Layer 2 of a small transformer language model trained on English Wikipedia (14 layers, counted from 0, width 96).
A neuron's activation on a vector x is SiLU(gate . x) times (in . x), where the dot is the dot product.

Input weights of the MLP neurons that the questions are about. A number n stands for (n - 500) times 0.00082.
n16 gate: 668 384 240 339 463 644 549 413 662 510 806 726 702 580 401 606 335 400 318 188 294 500 559 531 344 764 449 434 485 546 924 731 574 611 557 469 606 548 823 611 348 733 865 575 454 495 721 391 569 387 431 756 527 659 413 721 795 533 415 291 652 280 667 278 495 568 939 555 420 806 354 511 659 345 246 787 560 690 446 761 431 786 670 380 472 552 584 474 601 295 336 717 373 720 578 802
n33 gate: 504 642 491 610 745 562 316 316 495 283 684 678 661 671 109 542 533 768 495 729 448 302 435 451 504 653 478 724 729 362 739 819 758 578 572 580 334 437 479 495 432 505 512 398 612 678 571 491 284 495 565 525 650 500 451 659 438 438 734 192 676 145 335 609 240 614 486 495 354 412 573 384 520 500 461 346 526 413 742 473 435 666 451 559 358 762 440 600 442 611 679 206 637 481 517 680
n34 gate: 324 535 697 285 512 633 652 359 604 187 769 480 446 556 344 421 574 313 402 327 442 248 235 761 675 532 339 705 652 390 735 658 485 642 610 608 505 495 552 308 313 354 544 474 336 604 743 600 306 677 544 418 469 663 711 365 421 617 770 571 632 510 632 465 469 540 632 225 466 500 387 366 788 584 242 218 611 519 283 374 550 972 433 283 310 764 393 530 791 559 403 622 98 583 584 557
n71 gate: 551 600 491 487 595 381 260 833 691 396 648 577 447 445 508 366 633 663 314 888 378 635 481 540 415 652 259 570 575 559 711 607 178 586 423 611 413 150 580 778 618 617 404 361 639 271 482 476 523 505 802 434 360 124 412 738 594 385 578 505 592 505 443 490 334 468 399 467 542 598 777 616 504 259 603 843 596 578 519 757 366 265 277 550 670 569 532 423 515 749 505 290 509 537 529 439
n114 gate: 418 303 659 553 752 412 370 578 372 457 388 299 391 611 578 563 536 564 608 340 127 352 904 611 500 512 569 737 617 414 691 369 542 420 429 681 350 535 564 512 371 633 540 500 537 418 370 697 534 692 533 538 660 427 456 282 764 568 485 463 441 553 333 704 481 315 363 365 516 533 759 647 584 493 428 466 630 366 396 583 587 355 591 424 439 589 473 568 354 488 393 478 493 573 549 436
n124 gate: 379 337 643 473 373 539 634 556 517 647 644 341 380 390 428 446 530 500 547 657 516 460 346 419 706 749 914 231 726 346 437 729 648 592 508 719 424 492 527 381 396 461 559 726 423 560 418 439 584 519 491 508 607 129 516 551 561 482 529 455 625 521 628 414 593 921 265 631 630 455 308 475 418 500 346 471 582 405 555 488 651 383 420 500 259 639 802 613 620 293 571 504 573 355 577 632
n159 gate: 611 304 593 390 327 558 209 531 526 524 554 785 564 483 631 921 562 682 582 524 585 594 483 632 601 362 300 414 282 371 560 511 577 708 428 674 487 523 583 531 428 683 851 556 496 718 363 544 359 562 180 634 535 672 463 491 557 522 410 668 721 496 591 534 552 644 513 371 396 724 382 539 375 533 717 787 458 464 509 378 537 666 485 699 382 630 534 525 432 129 461 667 508 435 488 404
n164 gate: 375 533 509 544 561 425 515 549 769 414 613 285 495 683 668 377 301 614 685 288 318 576 603 737 298 211 495 555 878 546 697 480 471 443 255 301 659 478 425 455 300 461 642 305 358 603 383 945 726 865 505 590 618 577 565 397 302 490 394 546 495 296 495 544 665 543 634 744 637 279 276 103 758 612 360 557 632 541 301 661 646 367 500 628 612 654 419 457 403 525 438 372 509 451 293 833
n181 gate: 622 259 543 458 418 389 406 541 366 600 525 711 468 530 595 785 688 620 321 580 260 696 433 808 282 274 606 172 776 592 293 572 475 490 599 573 662 822 332 648 195 572 337 352 324 619 313 536 651 726 593 391 655 561 427 557 791 484 540 419 563 725 392 420 403 915 369 463 589 619 736 556 482 618 405 595 757 290 776 829 478 623 356 600 489 581 258 735 660 532 273 799 383 587 417 511
n187 gate: 495 590 457 291 389 437 375 391 696 228 243 284 768 571 414 689 510 300 536 266 514 335 212 573 287 658 244 756 607 364 520 453 708 696 480 354 551 624 729 585 330 464 491 556 553 608 431 604 697 557 473 373 526 282 573 129 734 426 409 242 500 375 534 402 592 866 545 390 398 473 532 398 616 372 789 296 541 447 746 400 275 790 296 380 376 734 233 204 436 595 399 519 398 787 458 964
n191 gate: 455 445 528 437 206 544 470 493 553 552 471 549 497 615 370 536 355 371 668 592 355 414 550 522 436 368 322 562 622 381 536 475 637 487 375 273 605 467 539 357 558 537 403 441 633 493 624 698 523 372 151 366 537 598 506 732 345 469 595 552 622 368 485 452 457 487 331 466 407 444 614 461 523 560 528 413 426 592 474 445 603 527 388 812 510 468 321 519 462 595 484 397 415 480 632 321
n246 gate: 587 456 755 537 541 412 318 559 595 533 561 456 538 317 447 649 844 618 531 500 592 579 595 367 665 864 551 441 657 614 540 448 513 443 395 513 678 702 508 653 540 667 639 437 357 550 470 582 327 321 174 567 401 287 564 356 427 532 194 429 458 482 371 420 509 689 553 518 522 680 660 187 613 276 184 483 475 408 666 400 428 612 142 837 382 776 650 421 575 611 553 394 662 222 374 629
n16 in: 717 406 338 317 384 312 324 437 689 509 588 675 737 381 545 708 456 307 375 505 653 620 331 569 314 806 332 446 541 510 581 456 529 840 453 385 605 491 728 733 721 345 591 592 632 384 809 412 339 426 413 721 408 762 605 742 446 664 372 399 641 171 708 187 529 444 699 648 424 530 354 610 554 532 166 627 527 747 649 701 392 560 511 364 515 424 723 608 631 351 296 740 363 476 666 489
n33 in: 340 252 538 726 725 397 360 346 392 510 636 646 617 400 528 520 572 489 392 790 427 477 493 493 489 626 447 574 549 409 673 586 581 635 597 709 471 363 602 488 529 384 385 333 707 470 639 307 405 644 456 526 560 559 518 795 481 431 860 359 560 369 405 446 474 536 548 702 712 551 624 452 659 386 345 511 369 396 608 605 369 509 535 409 457 487 686 358 550 462 548 483 574 541 476 615
n34 in: 344 365 692 641 337 462 411 495 435 543 527 666 394 409 488 290 509 854 954 285 577 395 491 351 584 415 413 643 852 485 491 299 645 370 380 76 632 409 496 713 365 528 504 321 634 699 390 355 505 591 652 338 468 423 565 500 383 585 260 529 392 540 419 135 555 504 640 500 344 413 442 546 496 421 619 388 419 573 615 281 751 435 312 563 76 448 383 446 471 637 387 284 548 436 400 617
n71 in: 648 334 515 478 486 641 520 528 617 579 570 338 626 572 578 446 623 488 480 545 643 659 650 650 407 417 576 481 599 410 452 576 719 528 559 442 532 529 584 321 579 159 348 423 583 459 261 312 262 416 453 667 816 540 557 395 545 351 627 504 439 296 625 667 259 653 595 595 377 436 336 352 486 690 396 633 548 613 424 386 500 550 538 626 234 280 833 654 361 305 754 606 504 496 544 496
n114 in: 524 413 583 604 551 420 451 620 567 320 744 489 368 452 534 503 325 417 352 508 490 738 575 557 457 424 444 440 489 614 353 595 265 471 302 649 577 483 395 615 729 504 331 448 385 369 365 477 753 369 492 477 227 434 613 668 677 504 555 367 314 678 516 604 770 442 482 496 647 700 411 544 532 496 545 399 438 379 474 403 568 346 578 652 656 487 390 424 562 760 471 497 426 726 362 611
n124 in: 405 470 596 465 321 535 450 326 669 432 408 605 260 447 510 459 676 668 477 483 403 167 220 427 408 563 565 377 648 690 708 443 466 238 478 380 485 517 685 461 526 427 461 485 474 577 636 403 361 593 810 581 712 557 630 473 446 598 568 905 446 474 475 667 405 560 651 441 614 351 224 519 450 606 493 340 546 432 412 493 717 532 415 344 404 507 402 534 404 512 293 299 486 416 486 580
n159 in: 530 496 515 341 350 466 267 562 381 412 520 660 453 508 476 953 554 616 439 596 584 589 438 613 563 404 600 539 330 604 569 328 698 600 464 543 480 596 485 449 572 475 732 406 507 689 237 400 339 572 260 869 689 642 450 508 496 698 524 320 678 320 650 642 378 732 431 429 520 396 470 516 486 547 473 596 389 523 745 488 754 755 538 592 457 658 597 544 645 546 419 592 535 463 437 477
n164 in: 539 672 476 434 730 548 600 392 599 408 694 651 397 296 575 542 566 567 355 562 380 566 388 361 624 395 367 516 379 437 711 380 614 404 206 639 513 458 570 606 437 168 349 303 584 220 516 309 382 458 336 489 367 530 545 680 570 474 205 540 492 855 628 433 551 517 761 583 595 500 339 815 426 282 710 475 517 400 265 604 642 614 610 408 783 538 382 404 621 597 289 436 293 449 457 467
n181 in: 388 195 508 580 543 379 376 394 441 712 472 599 658 538 620 587 586 500 584 636 512 557 386 532 435 224 587 250 496 625 238 493 404 500 737 612 462 666 258 582 327 335 290 222 442 691 508 577 483 621 464 355 411 342 791 580 466 409 612 549 508 529 425 429 274 796 608 423 437 287 570 756 328 613 399 398 641 492 681 533 577 416 273 492 346 337 624 315 509 474 488 555 281 660 557 477
n187 in: 483 313 318 555 372 294 320 345 631 600 608 505 709 588 680 492 471 654 733 661 465 519 715 562 437 624 469 417 377 525 601 319 657 623 464 203 408 379 513 812 464 683 584 169 532 383 353 415 146 510 241 558 420 532 429 668 259 495 376 564 579 545 691 620 463 368 679 857 488 475 578 282 626 420 483 695 511 296 444 328 490 620 533 564 612 463 701 177 447 433 812 176 637 328 403 238
n191 in: 462 436 607 417 426 570 530 396 245 618 548 549 574 377 418 651 428 483 527 536 409 549 556 393 443 479 514 664 520 384 517 539 675 535 557 416 418 505 637 317 488 622 449 518 579 568 625 350 573 353 468 469 509 491 466 536 626 518 477 419 545 543 304 341 521 526 387 307 566 581 710 576 492 611 407 408 512 522 562 411 547 399 362 569 320 422 584 535 669 579 727 478 464 591 671 406
n246 in: 473 315 602 568 323 478 598 411 428 547 662 295 294 687 511 417 440 443 567 631 500 452 521 504 553 418 504 607 190 416 566 725 305 623 585 536 263 500 511 664 299 513 569 282 428 378 677 210 372 394 290 530 745 193 333 403 568 547 517 302 528 447 593 378 638 496 459 633 576 389 504 450 277 520 341 345 263 574 328 793 518 399 775 537 504 493 570 504 601 625 492 693 361 764 648 412

Each question shows a token from some text and the vector x that enters the MLP there. A number n stands for (n - 500) times 0.0057.

" a": 466 438 521 540 359 548 413 438 449 487 534 409 443 506 600 600 475 484 456 517 760 446 470 496 366 530 466 433 475 533 662 388 394 664 609 465 404 517 433 531 576 413 587 439 540 390 262 626 366 503 673 395 551 479 463 380 429 636 476 469 438 384 555 472 464 457 511 528 450 461 459 449 529 386 373 497 465 436 289 474 466 388 468 515 552 498 564 455 492 570 641 400 587 506 528 413
Which of these neurons fires most? n71

" later": 306 407 576 363 463 584 466 368 477 310 579 604 410 608 481 660 479 523 548 474 428 422 642 535 410 560 497 533 296 465 479 410 584 616 603 249 394 429 614 415 462 574 432 528 642 418 419 555 398 456 356 524 646 479 536 498 503 456 609 470 467 460 483 612 403 449 544 478 465 483 609 691 460 522 720 579 517 515 214 446 646 491 425 582 415 489 476 350 543 455 586 498 438 576 524 376
Which of these neurons fires most? n191

"s": 499 496 615 592 521 512 446 450 573 685 411 313 404 475 521 541 531 505 359 525 583 466 378 492 496 550 527 400 342 517 506 326 557 555 351 327 665 708 398 511 488 473 465 511 523 427 534 491 432 511 425 771 522 510 498 407 628 497 593 478 442 487 637 471 600 512 505 366 551 363 482 452 512 613 518 414 403 558 565 512 644 575 542 514 614 508 618 511 437 510 454 537 552 486 590 546
The two highest activations, in order: n246, n33

"6,": 402 547 460 319 441 498 463 414 442 626 445 343 360 415 496 507 529 423 455 419 575 488 436 498 488 538 602 566 579 455 486 362 435 492 603 577 519 494 489 408 535 302 367 604 929 509 413 521 482 600 664 614 551 692 461 385 562 418 552 537 493 454 474 458 523 556 485 611 325 436 461 641 480 590 457 527 495 547 432 414 529 430 497 517 462 506 403 526 405 518 427 504 442 434 621 479
The two highest activations, in order: n246, n124

"ain": 474 461 434 492 462 543 578 585 476 564 567 640 495 443 485 345 552 509 574 399 526 524 480 431 567 362 500 691 561 391 362 597 531 528 601 515 387 489 590 479 400 700 623 326 468 612 654 340 381 457 493 543 523 419 459 612 449 706 532 584 481 328 453 562 587 412 541 407 515 512 479 566 449 527 521 464 391 551 453 466 601 669 565 493 378 496 343 585 519 573 501 444 369 601 607 587
The most active neuron and its activation: n34, at about 1.8

"al": 463 451 454 601 437 400 504 522 498 402 491 294 449 485 528 443 526 496 516 533 696 505 451 433 402 450 508 379 445 465 430 312 427 501 448 465 435 536 556 502 475 723 436 512 546 531 549 517 593 629 519 628 413 697 474 359 706 597 607 343 522 565 525 420 630 435 552 624 545 469 456 468 652 430 566 480 390 425 532 487 508 545 493 530 622 529 435 412 461 619 500 688 607 559 482 555
Which of these neurons fires most? n71

",": 423 546 450 306 449 494 469 421 426 634 446 354 467 400 498 507 544 444 397 496 484 511 453 447 448 367 545 460 533 536 560 320 498 477 524 489 503 496 532 535 557 294 368 547 891 505 451 612 480 695 636 648 506 673 476 341 540 455 538 488 480 420 446 455 506 598 468 576 303 494 432 559 479 554 446 472 470 506 475 386 567 402 532 507 557 508 384 561 435 505 420 447 474 430 670 474
The most active neuron and its activation: n246, at about 0.27

"ec": 514 392 450 516 545 619 468 509 475 683 553 490 592 287 501 430 530 555 589 501 730 509 266 433 417 636 439 373 617 528 311 467 273 548 545 526 634 524 663 527 599 444 549 369 454 579 625 589 484 502 546 635 502 409 560 599 403 424 350 797 546 722 463 529 592 421 549 544 482 495 374 470 530 563 493 635 496 552 585 565 557 457 451 557 521 458 525 350 402 372 543 554 430 517 527 394
Which of these neurons fires most? n124

"e": 444 491 576 659 535 426 468 456 412 587 539 625 472 574 529 488 564 524 370 397 389 549 548 509 556 534 455 325 327 446 600 419 488 617 491 480 399 635 574 483 573 481 321 486 504 539 531 547 543 604 535 559 486 416 489 511 565 411 446 494 301 547 520 668 596 387 479 454 677 611 461 530 407 352 617 531 442 380 421 562 535 403 566 545 330 553 576 505 533 532 457 606 384 629 612 591
Which of these neurons fires most? n114

" 20": 376 476 447 605 547 441 557 449 443 521 501 573 370 502 551 298 455 502 525 399 463 538 424 484 362 562 506 417 496 542 548 361 439 472 620 360 501 484 434 542 317 427 221 517 699 387 550 619 530 590 575 279 524 488 635 525 492 484 570 612 479 652 427 435 487 391 541 540 484 447 388 547 522 501 472 531 523 308 338 493 337 404 521 442 651 460 391 456 443 455 525 437 515 493 501 458
Which three neurons fire most, strongest first? n159, n164, n16

"ing": 460 485 526 468 387 498 506 588 402 580 488 509 502 369 513 483 482 408 345 499 495 618 414 524 473 533 538 721 451 551 498 395 498 461 473 470 607 553 591 313 490 522 526 461 583 519 611 382 399 556 491 647 556 321 496 687 555 697 594 716 409 492 601 575 569 473 626 560 548 470 523 503 494 403 402 645 419 519 256 491 539 639 726 388 612 511 567 480 462 514 471 512 535 633 536 598
The two highest activations, in order: n16, n181

"ree": 526 469 528 659 461 602 496 288 450 432 670 473 542 486 463 430 462 492 494 563 433 410 382 445 585 558 537 384 433 546 608 531 506 277 593 763 518 608 630 408 292 436 337 341 587 388 538 435 413 436 324 498 472 465 464 519 581 540 405 618 596 594 455 458 531 560 529 569 503 443 395 611 483 474 525 582 479 399 458 420 505 702 559 579 400 512 459 454 573 476 590 443 299 510 508 480
Which of these neurons fires most? n124

"aj": 475 552 466 474 541 421 471 613 682 346 525 452 675 572 535 443 538 442 685 531 513 550 493 447 495 411 445 527 686 479 396 414 398 517 590 517 663 498 462 531 456 361 505 534 430 491 585 625 688 567 574 371 312 497 493 740 509 384 338 443 441 424 475 506 594 542 538 553 533 423 517 606 530 454 597 494 415 546 525 287 673 430 477 421 567 515 530 359 435 565 443 440 310 657 506 618
Which three neurons fire most, strongest first? n164, n159, n246

".": 394 604 557 561 419 607 489 518 538 508 530 550 494 410 512 412 555 572 493 564 713 473 578 456 460 462 531 421 262 543 453 486 521 342 588 488 446 504 522 379 579 347 461 541 720 633 731 677 529 413 670 590 312 557 446 532 391 628 629 550 541 551 510 508 536 588 464 595 365 495 315 575 458 503 510 474 490 487 572 524 530 309 665 583 532 527 644 620 584 446 515 602 386 353 665 620
Which of these neurons fires most? n187

"–": 492 526 452 517 580 453 466 459 610 761 476 611 540 350 531 538 651 486 549 568 629 508 680 471 526 406 430 407 541 508 416 499 585 424 712 527 384 550 525 517 446 224 511 321 706 371 466 498 374 518 545 589 596 305 456 479 439 500 371 515 413 638 468 419 416 443 480 480 443 550 611 584 414 496 538 630 529 538 548 519 488 546 536 439 591 487 701 576 579 487 587 370 375 481 589 416
Which of these neurons fires most? n71

" p": 477 486 399 605 458 512 474 536 464 551 402 633 546 484 595 574 354 554 563 542 585 483 509 460 497 584 475 648 340 586 619 303 492 451 740 502 564 394 544 480 385 546 574 502 383 577 440 633 538 568 418 576 526 576 520 551 469 586 468 458 521 427 477 549 557 467 518 383 469 498 348 577 552 500 615 537 453 542 491 543 544 306 582 547 479 474 596 521 566 542 551 383 528 419 454 536
Which of these neurons fires most? n159

" M": 570 510 449 533 411 469 503 549 611 567 466 567 415 480 598 598 482 488 485 496 389 475 504 522 569 576 521 565 223 471 357 237 536 486 580 445 477 472 443 612 494 360 453 582 577 489 510 540 438 540 494 537 436 390 524 395 526 436 456 462 494 457 472 384 454 564 447 454 678 501 456 608 535 504 627 465 452 571 563 512 554 459 458 436 541 426 552 614 456 526 348 537 441 481 575 474
Which of these neurons fires most? n33

"ra": 515 491 543 460 562 364 498 477 581 712 610 523 701 584 506 401 524 595 552 485 595 435 364 452 570 329 451 283 368 450 529 379 539 345 513 600 524 617 632 611 421 324 676 400 571 531 452 549 541 467 530 399 424 538 495 505 551 363 391 458 580 563 450 492 578 531 477 477 563 444 435 338 429 565 657 453 456 551 666 481 646 670 282 605 395 473 467 513 514 577 474 520 271 587 481 524
The most active neuron and its activation: n181, at about 1.1

" P": 528 492 319 543 441 490 506 549 588 567 427 596 499 499 601 585 418 518 627 502 451 508 520 505 552 644 547 641 311 545 545 247 431 472 711 428 535 402 531 496 395 494 606 540 483 528 446 621 503 545 454 505 511 525 478 596 514 542 504 477 538 459 407 492 499 507 465 465 626 483 346 582 516 536 614 528 456 507 540 512 515 350 583 598 510 451 510 493 555 523 451 487 518 480 495 552
Which of these neurons fires most? n159

" and": 390 497 526 296 468 448 478 464 499 551 548 391 641 548 548 464 526 491 449 528 622 448 567 519 510 468 467 595 553 712 522 361 542 460 618 542 412 437 512 599 702 414 514 380 736 482 493 637 401 624 615 462 552 603 533 509 493 540 632 429 516 479 405 405 429 693 522 651 353 405 468 596 404 537 366 474 456 538 475 596 607 387 473 471 505 501 762 452 456 536 529 501 542 440 507 310
Which of these neurons fires most? n71

" Ar": 441 529 491 481 464 475 517 533 451 548 501 414 443 592 601 432 487 579 722 431 444 494 513 493 608 315 453 250 312 461 448 440 531 479 465 713 387 504 460 605 462 533 587 639 431 453 474 510 549 498 577 546 485 453 477 399 392 522 517 541 468 579 472 391 503 400 440 445 624 447 468 641 463 599 504 519 450 480 360 372 299 428 489 390 588 449 666 540 418 494 449 594 453 488 442 516
Which of these neurons fires most? n16

" to": 364 424 525 291 477 414 433 478 672 556 587 547 438 588 541 345 523 537 547 605 608 536 602 484 514 545 455 426 504 590 495 348 690 507 583 466 274 414 504 504 541 452 545 443 498 419 404 499 403 457 393 428 420 592 510 695 428 425 484 387 543 489 536 506 495 398 563 521 367 438 349 494 460 550 410 450 469 393 332 641 630 339 363 604 523 474 713 482 426 524 619 394 401 384 537 506
The most active neuron and its activation: n71, at about 0.35

" the": 502 462 530 569 458 487 592 536 334 453 565 416 536 584 552 628 522 576 575 521 693 611 371 495 383 457 383 548 545 439 563 311 361 618 621 471 427 518 367 463 609 507 535 561 607 437 428 573 309 438 616 454 516 484 538 564 456 436 434 335 514 424 442 545 391 568 521 571 432 419 589 610 529 436 396 470 409 403 313 517 402 488 475 514 501 488 586 489 499 594 491 548 416 416 663 561
Which of these neurons fires most? n71

" that": 341 462 588 349 509 414 509 402 461 411 494 539 667 469 503 558 440 523 426 593 561 463 667 530 528 663 423 620 547 594 589 377 706 527 669 539 386 381 500 541 636 442 496 573 618 508 374 596 357 508 486 451 510 554 541 466 288 338 609 340 549 568 575 606 436 530 467 574 412 480 414 626 520 710 373 485 497 510 265 440 574 505 426 590 375 504 511 342 372 452 606 552 530 430 453 576
Which of these neurons fires most? n33

"b": 442 537 562 373 515 506 467 532 426 644 370 441 504 442 520 416 533 619 537 619 700 493 532 433 658 526 484 596 538 490 395 247 443 493 482 360 556 452 473 440 567 501 408 543 390 520 401 469 530 476 544 433 602 404 467 529 448 566 467 564 509 527 563 483 555 398 431 412 476 437 700 569 514 499 717 390 407 353 483 379 642 439 572 547 440 482 432 432 621 546 392 513 475 379 346 440
The two highest activations, in order: n33, n16

"us": 481 537 423 547 488 575 454 451 550 407 444 494 627 380 510 541 526 377 487 661 723 518 410 471 585 589 497 498 405 568 461 343 745 627 651 693 302 487 495 402 583 433 490 394 486 461 544 586 533 409 319 558 391 638 585 690 464 485 524 596 522 642 592 507 584 401 495 526 550 548 557 429 573 466 605 562 430 506 715 360 608 710 343 447 460 498 503 343 554 493 566 526 525 596 444 322
Which of these neurons fires most? n159

"'s": 447 408 514 380 385 412 492 542 506 530 597 482 554 502 518 642 483 502 334 510 616 627 601 514 391 420 387 515 498 467 541 421 565 587 565 330 449 457 505 595 551 484 407 526 799 406 503 327 416 551 599 501 449 470 431 601 485 598 614 329 449 426 481 524 437 650 503 502 523 591 493 525 539 416 347 466 409 421 323 391 465 415 526 570 488 517 589 425 476 627 535 482 470 528 584 687
The two highest activations, in order: n71, n16

" its": 541 429 559 560 454 391 557 506 401 420 592 450 549 444 524 766 459 471 476 687 579 642 529 485 302 544 370 533 509 452 524 448 508 745 483 462 480 450 392 450 613 500 543 611 700 450 412 474 363 466 543 577 374 531 456 426 427 374 500 404 502 454 581 532 408 541 528 544 457 493 503 699 480 450 404 495 441 549 337 542 497 470 438 595 441 481 572 303 414 614 628 456 547 519 598 482
The most active neuron and its activation: n71, at about 0.8

"ond": 590 516 590 440 412 526 439 468 502 582 478 278 316 352 484 421 425 519 659 476 602 530 417 398 632 704 596 701 636 482 465 395 370 497 350 489 500 478 539 563 297 521 594 510 544 480 589 485 401 479 487 586 593 402 487 348 545 470 495 489 421 459 453 502 491 459 459 469 483 411 511 482 521 359 354 496 395 472 632 452 498 452 592 415 393 498 602 528 500 383 556 424 702 440 517 499
Which three neurons fire most, strongest first? n246, n124, n181

" in": 372 460 533 457 342 534 492 423 581 512 493 480 388 425 545 446 562 550 494 598 659 566 312 468 470 341 520 380 369 484 536 298 508 572 526 605 381 411 491 583 438 455 503 520 676 520 407 726 415 524 331 548 564 470 487 615 349 418 497 517 486 501 577 512 525 426 492 564 414 571 370 524 500 388 401 502 457 296 368 485 445 341 665 486 616 533 643 426 635 552 589 485 553 343 541 326
The most active neuron and its activation: n159, at about 0.28

"ant": 587 411 479 487 505 427 591 431 471 554 482 524 518 494 505 437 544 576 382 361 766 499 433 368 489 421 491 561 378 374 399 455 260 617 515 562 626 528 606 613 594 680 480 457 508 585 759 553 528 513 621 648 475 492 431 471 563 706 507 481 492 453 573 527 477 419 509 494 461 516 447 510 531 549 525 454 391 687 428 345 428 589 386 555 606 491 623 599 398 527 534 576 520 587 512 506
The most active neuron and its activation: n16, at about 0.51

"au": 328 625 614 523 520 458 396 449 452 592 635 472 582 493 515 454 444 452 593 544 459 534 626 460 571 391 478 464 552 494 552 394 607 461 567 541 401 538 456 378 364 256 423 576 499 484 509 522 567 488 513 251 374 644 542 376 537 560 591 611 459 625 426 519 599 317 451 545 561 443 627 474 555 469 404 518 447 333 524 348 401 684 699 507 507 503 399 533 563 458 589 637 400 626 486 532
Which of these neurons fires most? n16

" was": 382 512 452 228 465 467 534 399 506 412 512 449 618 589 511 470 473 463 523 517 544 408 500 555 434 575 409 441 371 457 536 359 523 711 574 290 500 473 653 479 434 428 646 591 717 439 495 497 443 620 489 529 489 527 530 522 533 454 657 433 482 371 413 534 538 507 600 382 377 509 418 614 438 400 550 531 491 483 229 561 556 466 534 454 484 490 420 314 415 499 466 590 447 581 655 379
Which of these neurons fires most? n16

"re": 446 429 475 568 479 433 512 364 489 658 546 612 512 548 516 444 570 551 620 453 588 373 443 448 584 407 516 179 262 520 424 317 567 533 389 657 245 549 537 476 475 360 647 477 481 526 516 382 416 342 432 661 422 543 504 605 510 480 379 450 578 603 511 465 575 463 504 574 485 503 550 508 437 664 598 529 457 511 522 472 472 717 280 578 469 466 463 530 520 474 519 612 531 470 305 461
Which of these neurons fires most? n159

" him": 399 438 652 382 493 520 523 497 698 265 545 441 596 587 500 561 497 495 530 563 467 512 656 504 326 570 482 505 429 435 512 587 533 520 749 395 444 454 575 589 649 441 588 674 703 439 500 607 435 486 701 645 545 478 518 435 457 569 577 491 520 391 527 511 430 487 517 512 548 456 533 577 442 677 616 571 471 566 334 565 334 515 286 518 316 511 709 461 390 516 494 417 398 566 565 731
The most active neuron and its activation: n71, at about 1.2

"a": 405 600 576 510 515 436 457 431 508 566 396 402 598 493 549 625 503 427 448 648 571 525 313 478 472 476 507 408 478 433 394 333 511 358 513 477 405 595 364 564 436 372 428 465 314 518 527 532 559 634 411 318 517 526 434 517 541 492 479 468 373 393 538 512 495 543 464 455 624 363 572 483 527 483 580 474 416 430 575 397 630 541 512 504 612 555 559 325 498 496 574 540 402 584 581 465
The most active neuron and its activation: n181, at about 0.72

"ath": 475 496 533 507 513 480 516 416 517 415 488 429 460 540 513 531 523 530 553 511 413 570 471 421 422 411 531 701 743 564 332 334 425 523 365 525 458 489 553 484 635 356 481 546 619 431 571 612 697 628 646 305 585 444 479 606 516 615 484 504 443 695 637 232 561 379 459 515 542 430 316 575 524 538 620 449 429 544 440 307 582 611 480 452 568 473 580 482 349 470 429 475 639 588 543 454
Which three neurons fire most, strongest first? n164, n159, n246

" 200": 445 443 486 517 438 475 626 490 511 508 506 553 383 506 536 447 475 535 558 368 498 565 421 526 441 533 536 757 526 559 493 378 510 552 595 271 701 500 358 453 352 414 285 515 659 434 563 626 437 579 685 258 629 405 606 483 459 465 553 473 481 509 344 410 543 560 496 577 442 468 485 481 476 631 288 467 527 409 423 471 303 459 504 567 604 501 390 448 349 446 509 291 597 501 399 499
The most active neuron and its activation: n159, at about 0.44

" b": 431 577 490 434 498 533 505 506 460 599 449 396 525 394 579 502 340 569 421 496 573 474 488 472 528 416 410 676 383 648 581 292 576 432 528 453 484 341 488 467 501 536 493 558 432 537 398 539 561 506 449 531 484 525 545 316 412 545 483 575 494 502 612 523 526 462 457 452 455 516 509 666 562 648 584 481 451 600 403 397 564 328 535 425 491 457 654 540 491 550 560 415 495 359 452 533
The most active neuron and its activation: n33, at about 0.3

" B": 526 530 390 390 494 535 511 531 499 635 470 394 520 464 602 468 392 557 484 444 448 515 540 507 579 452 486 682 305 556 463 234 489 452 553 407 490 393 502 482 473 527 462 569 501 460 453 525 538 495 461 506 441 451 478 400 539 586 521 644 523 523 491 526 452 522 420 445 611 505 530 630 498 592 572 445 425 486 508 404 500 349 484 484 505 448 615 540 488 521 422 566 479 422 482 510
The two highest activations, in order: n33, n16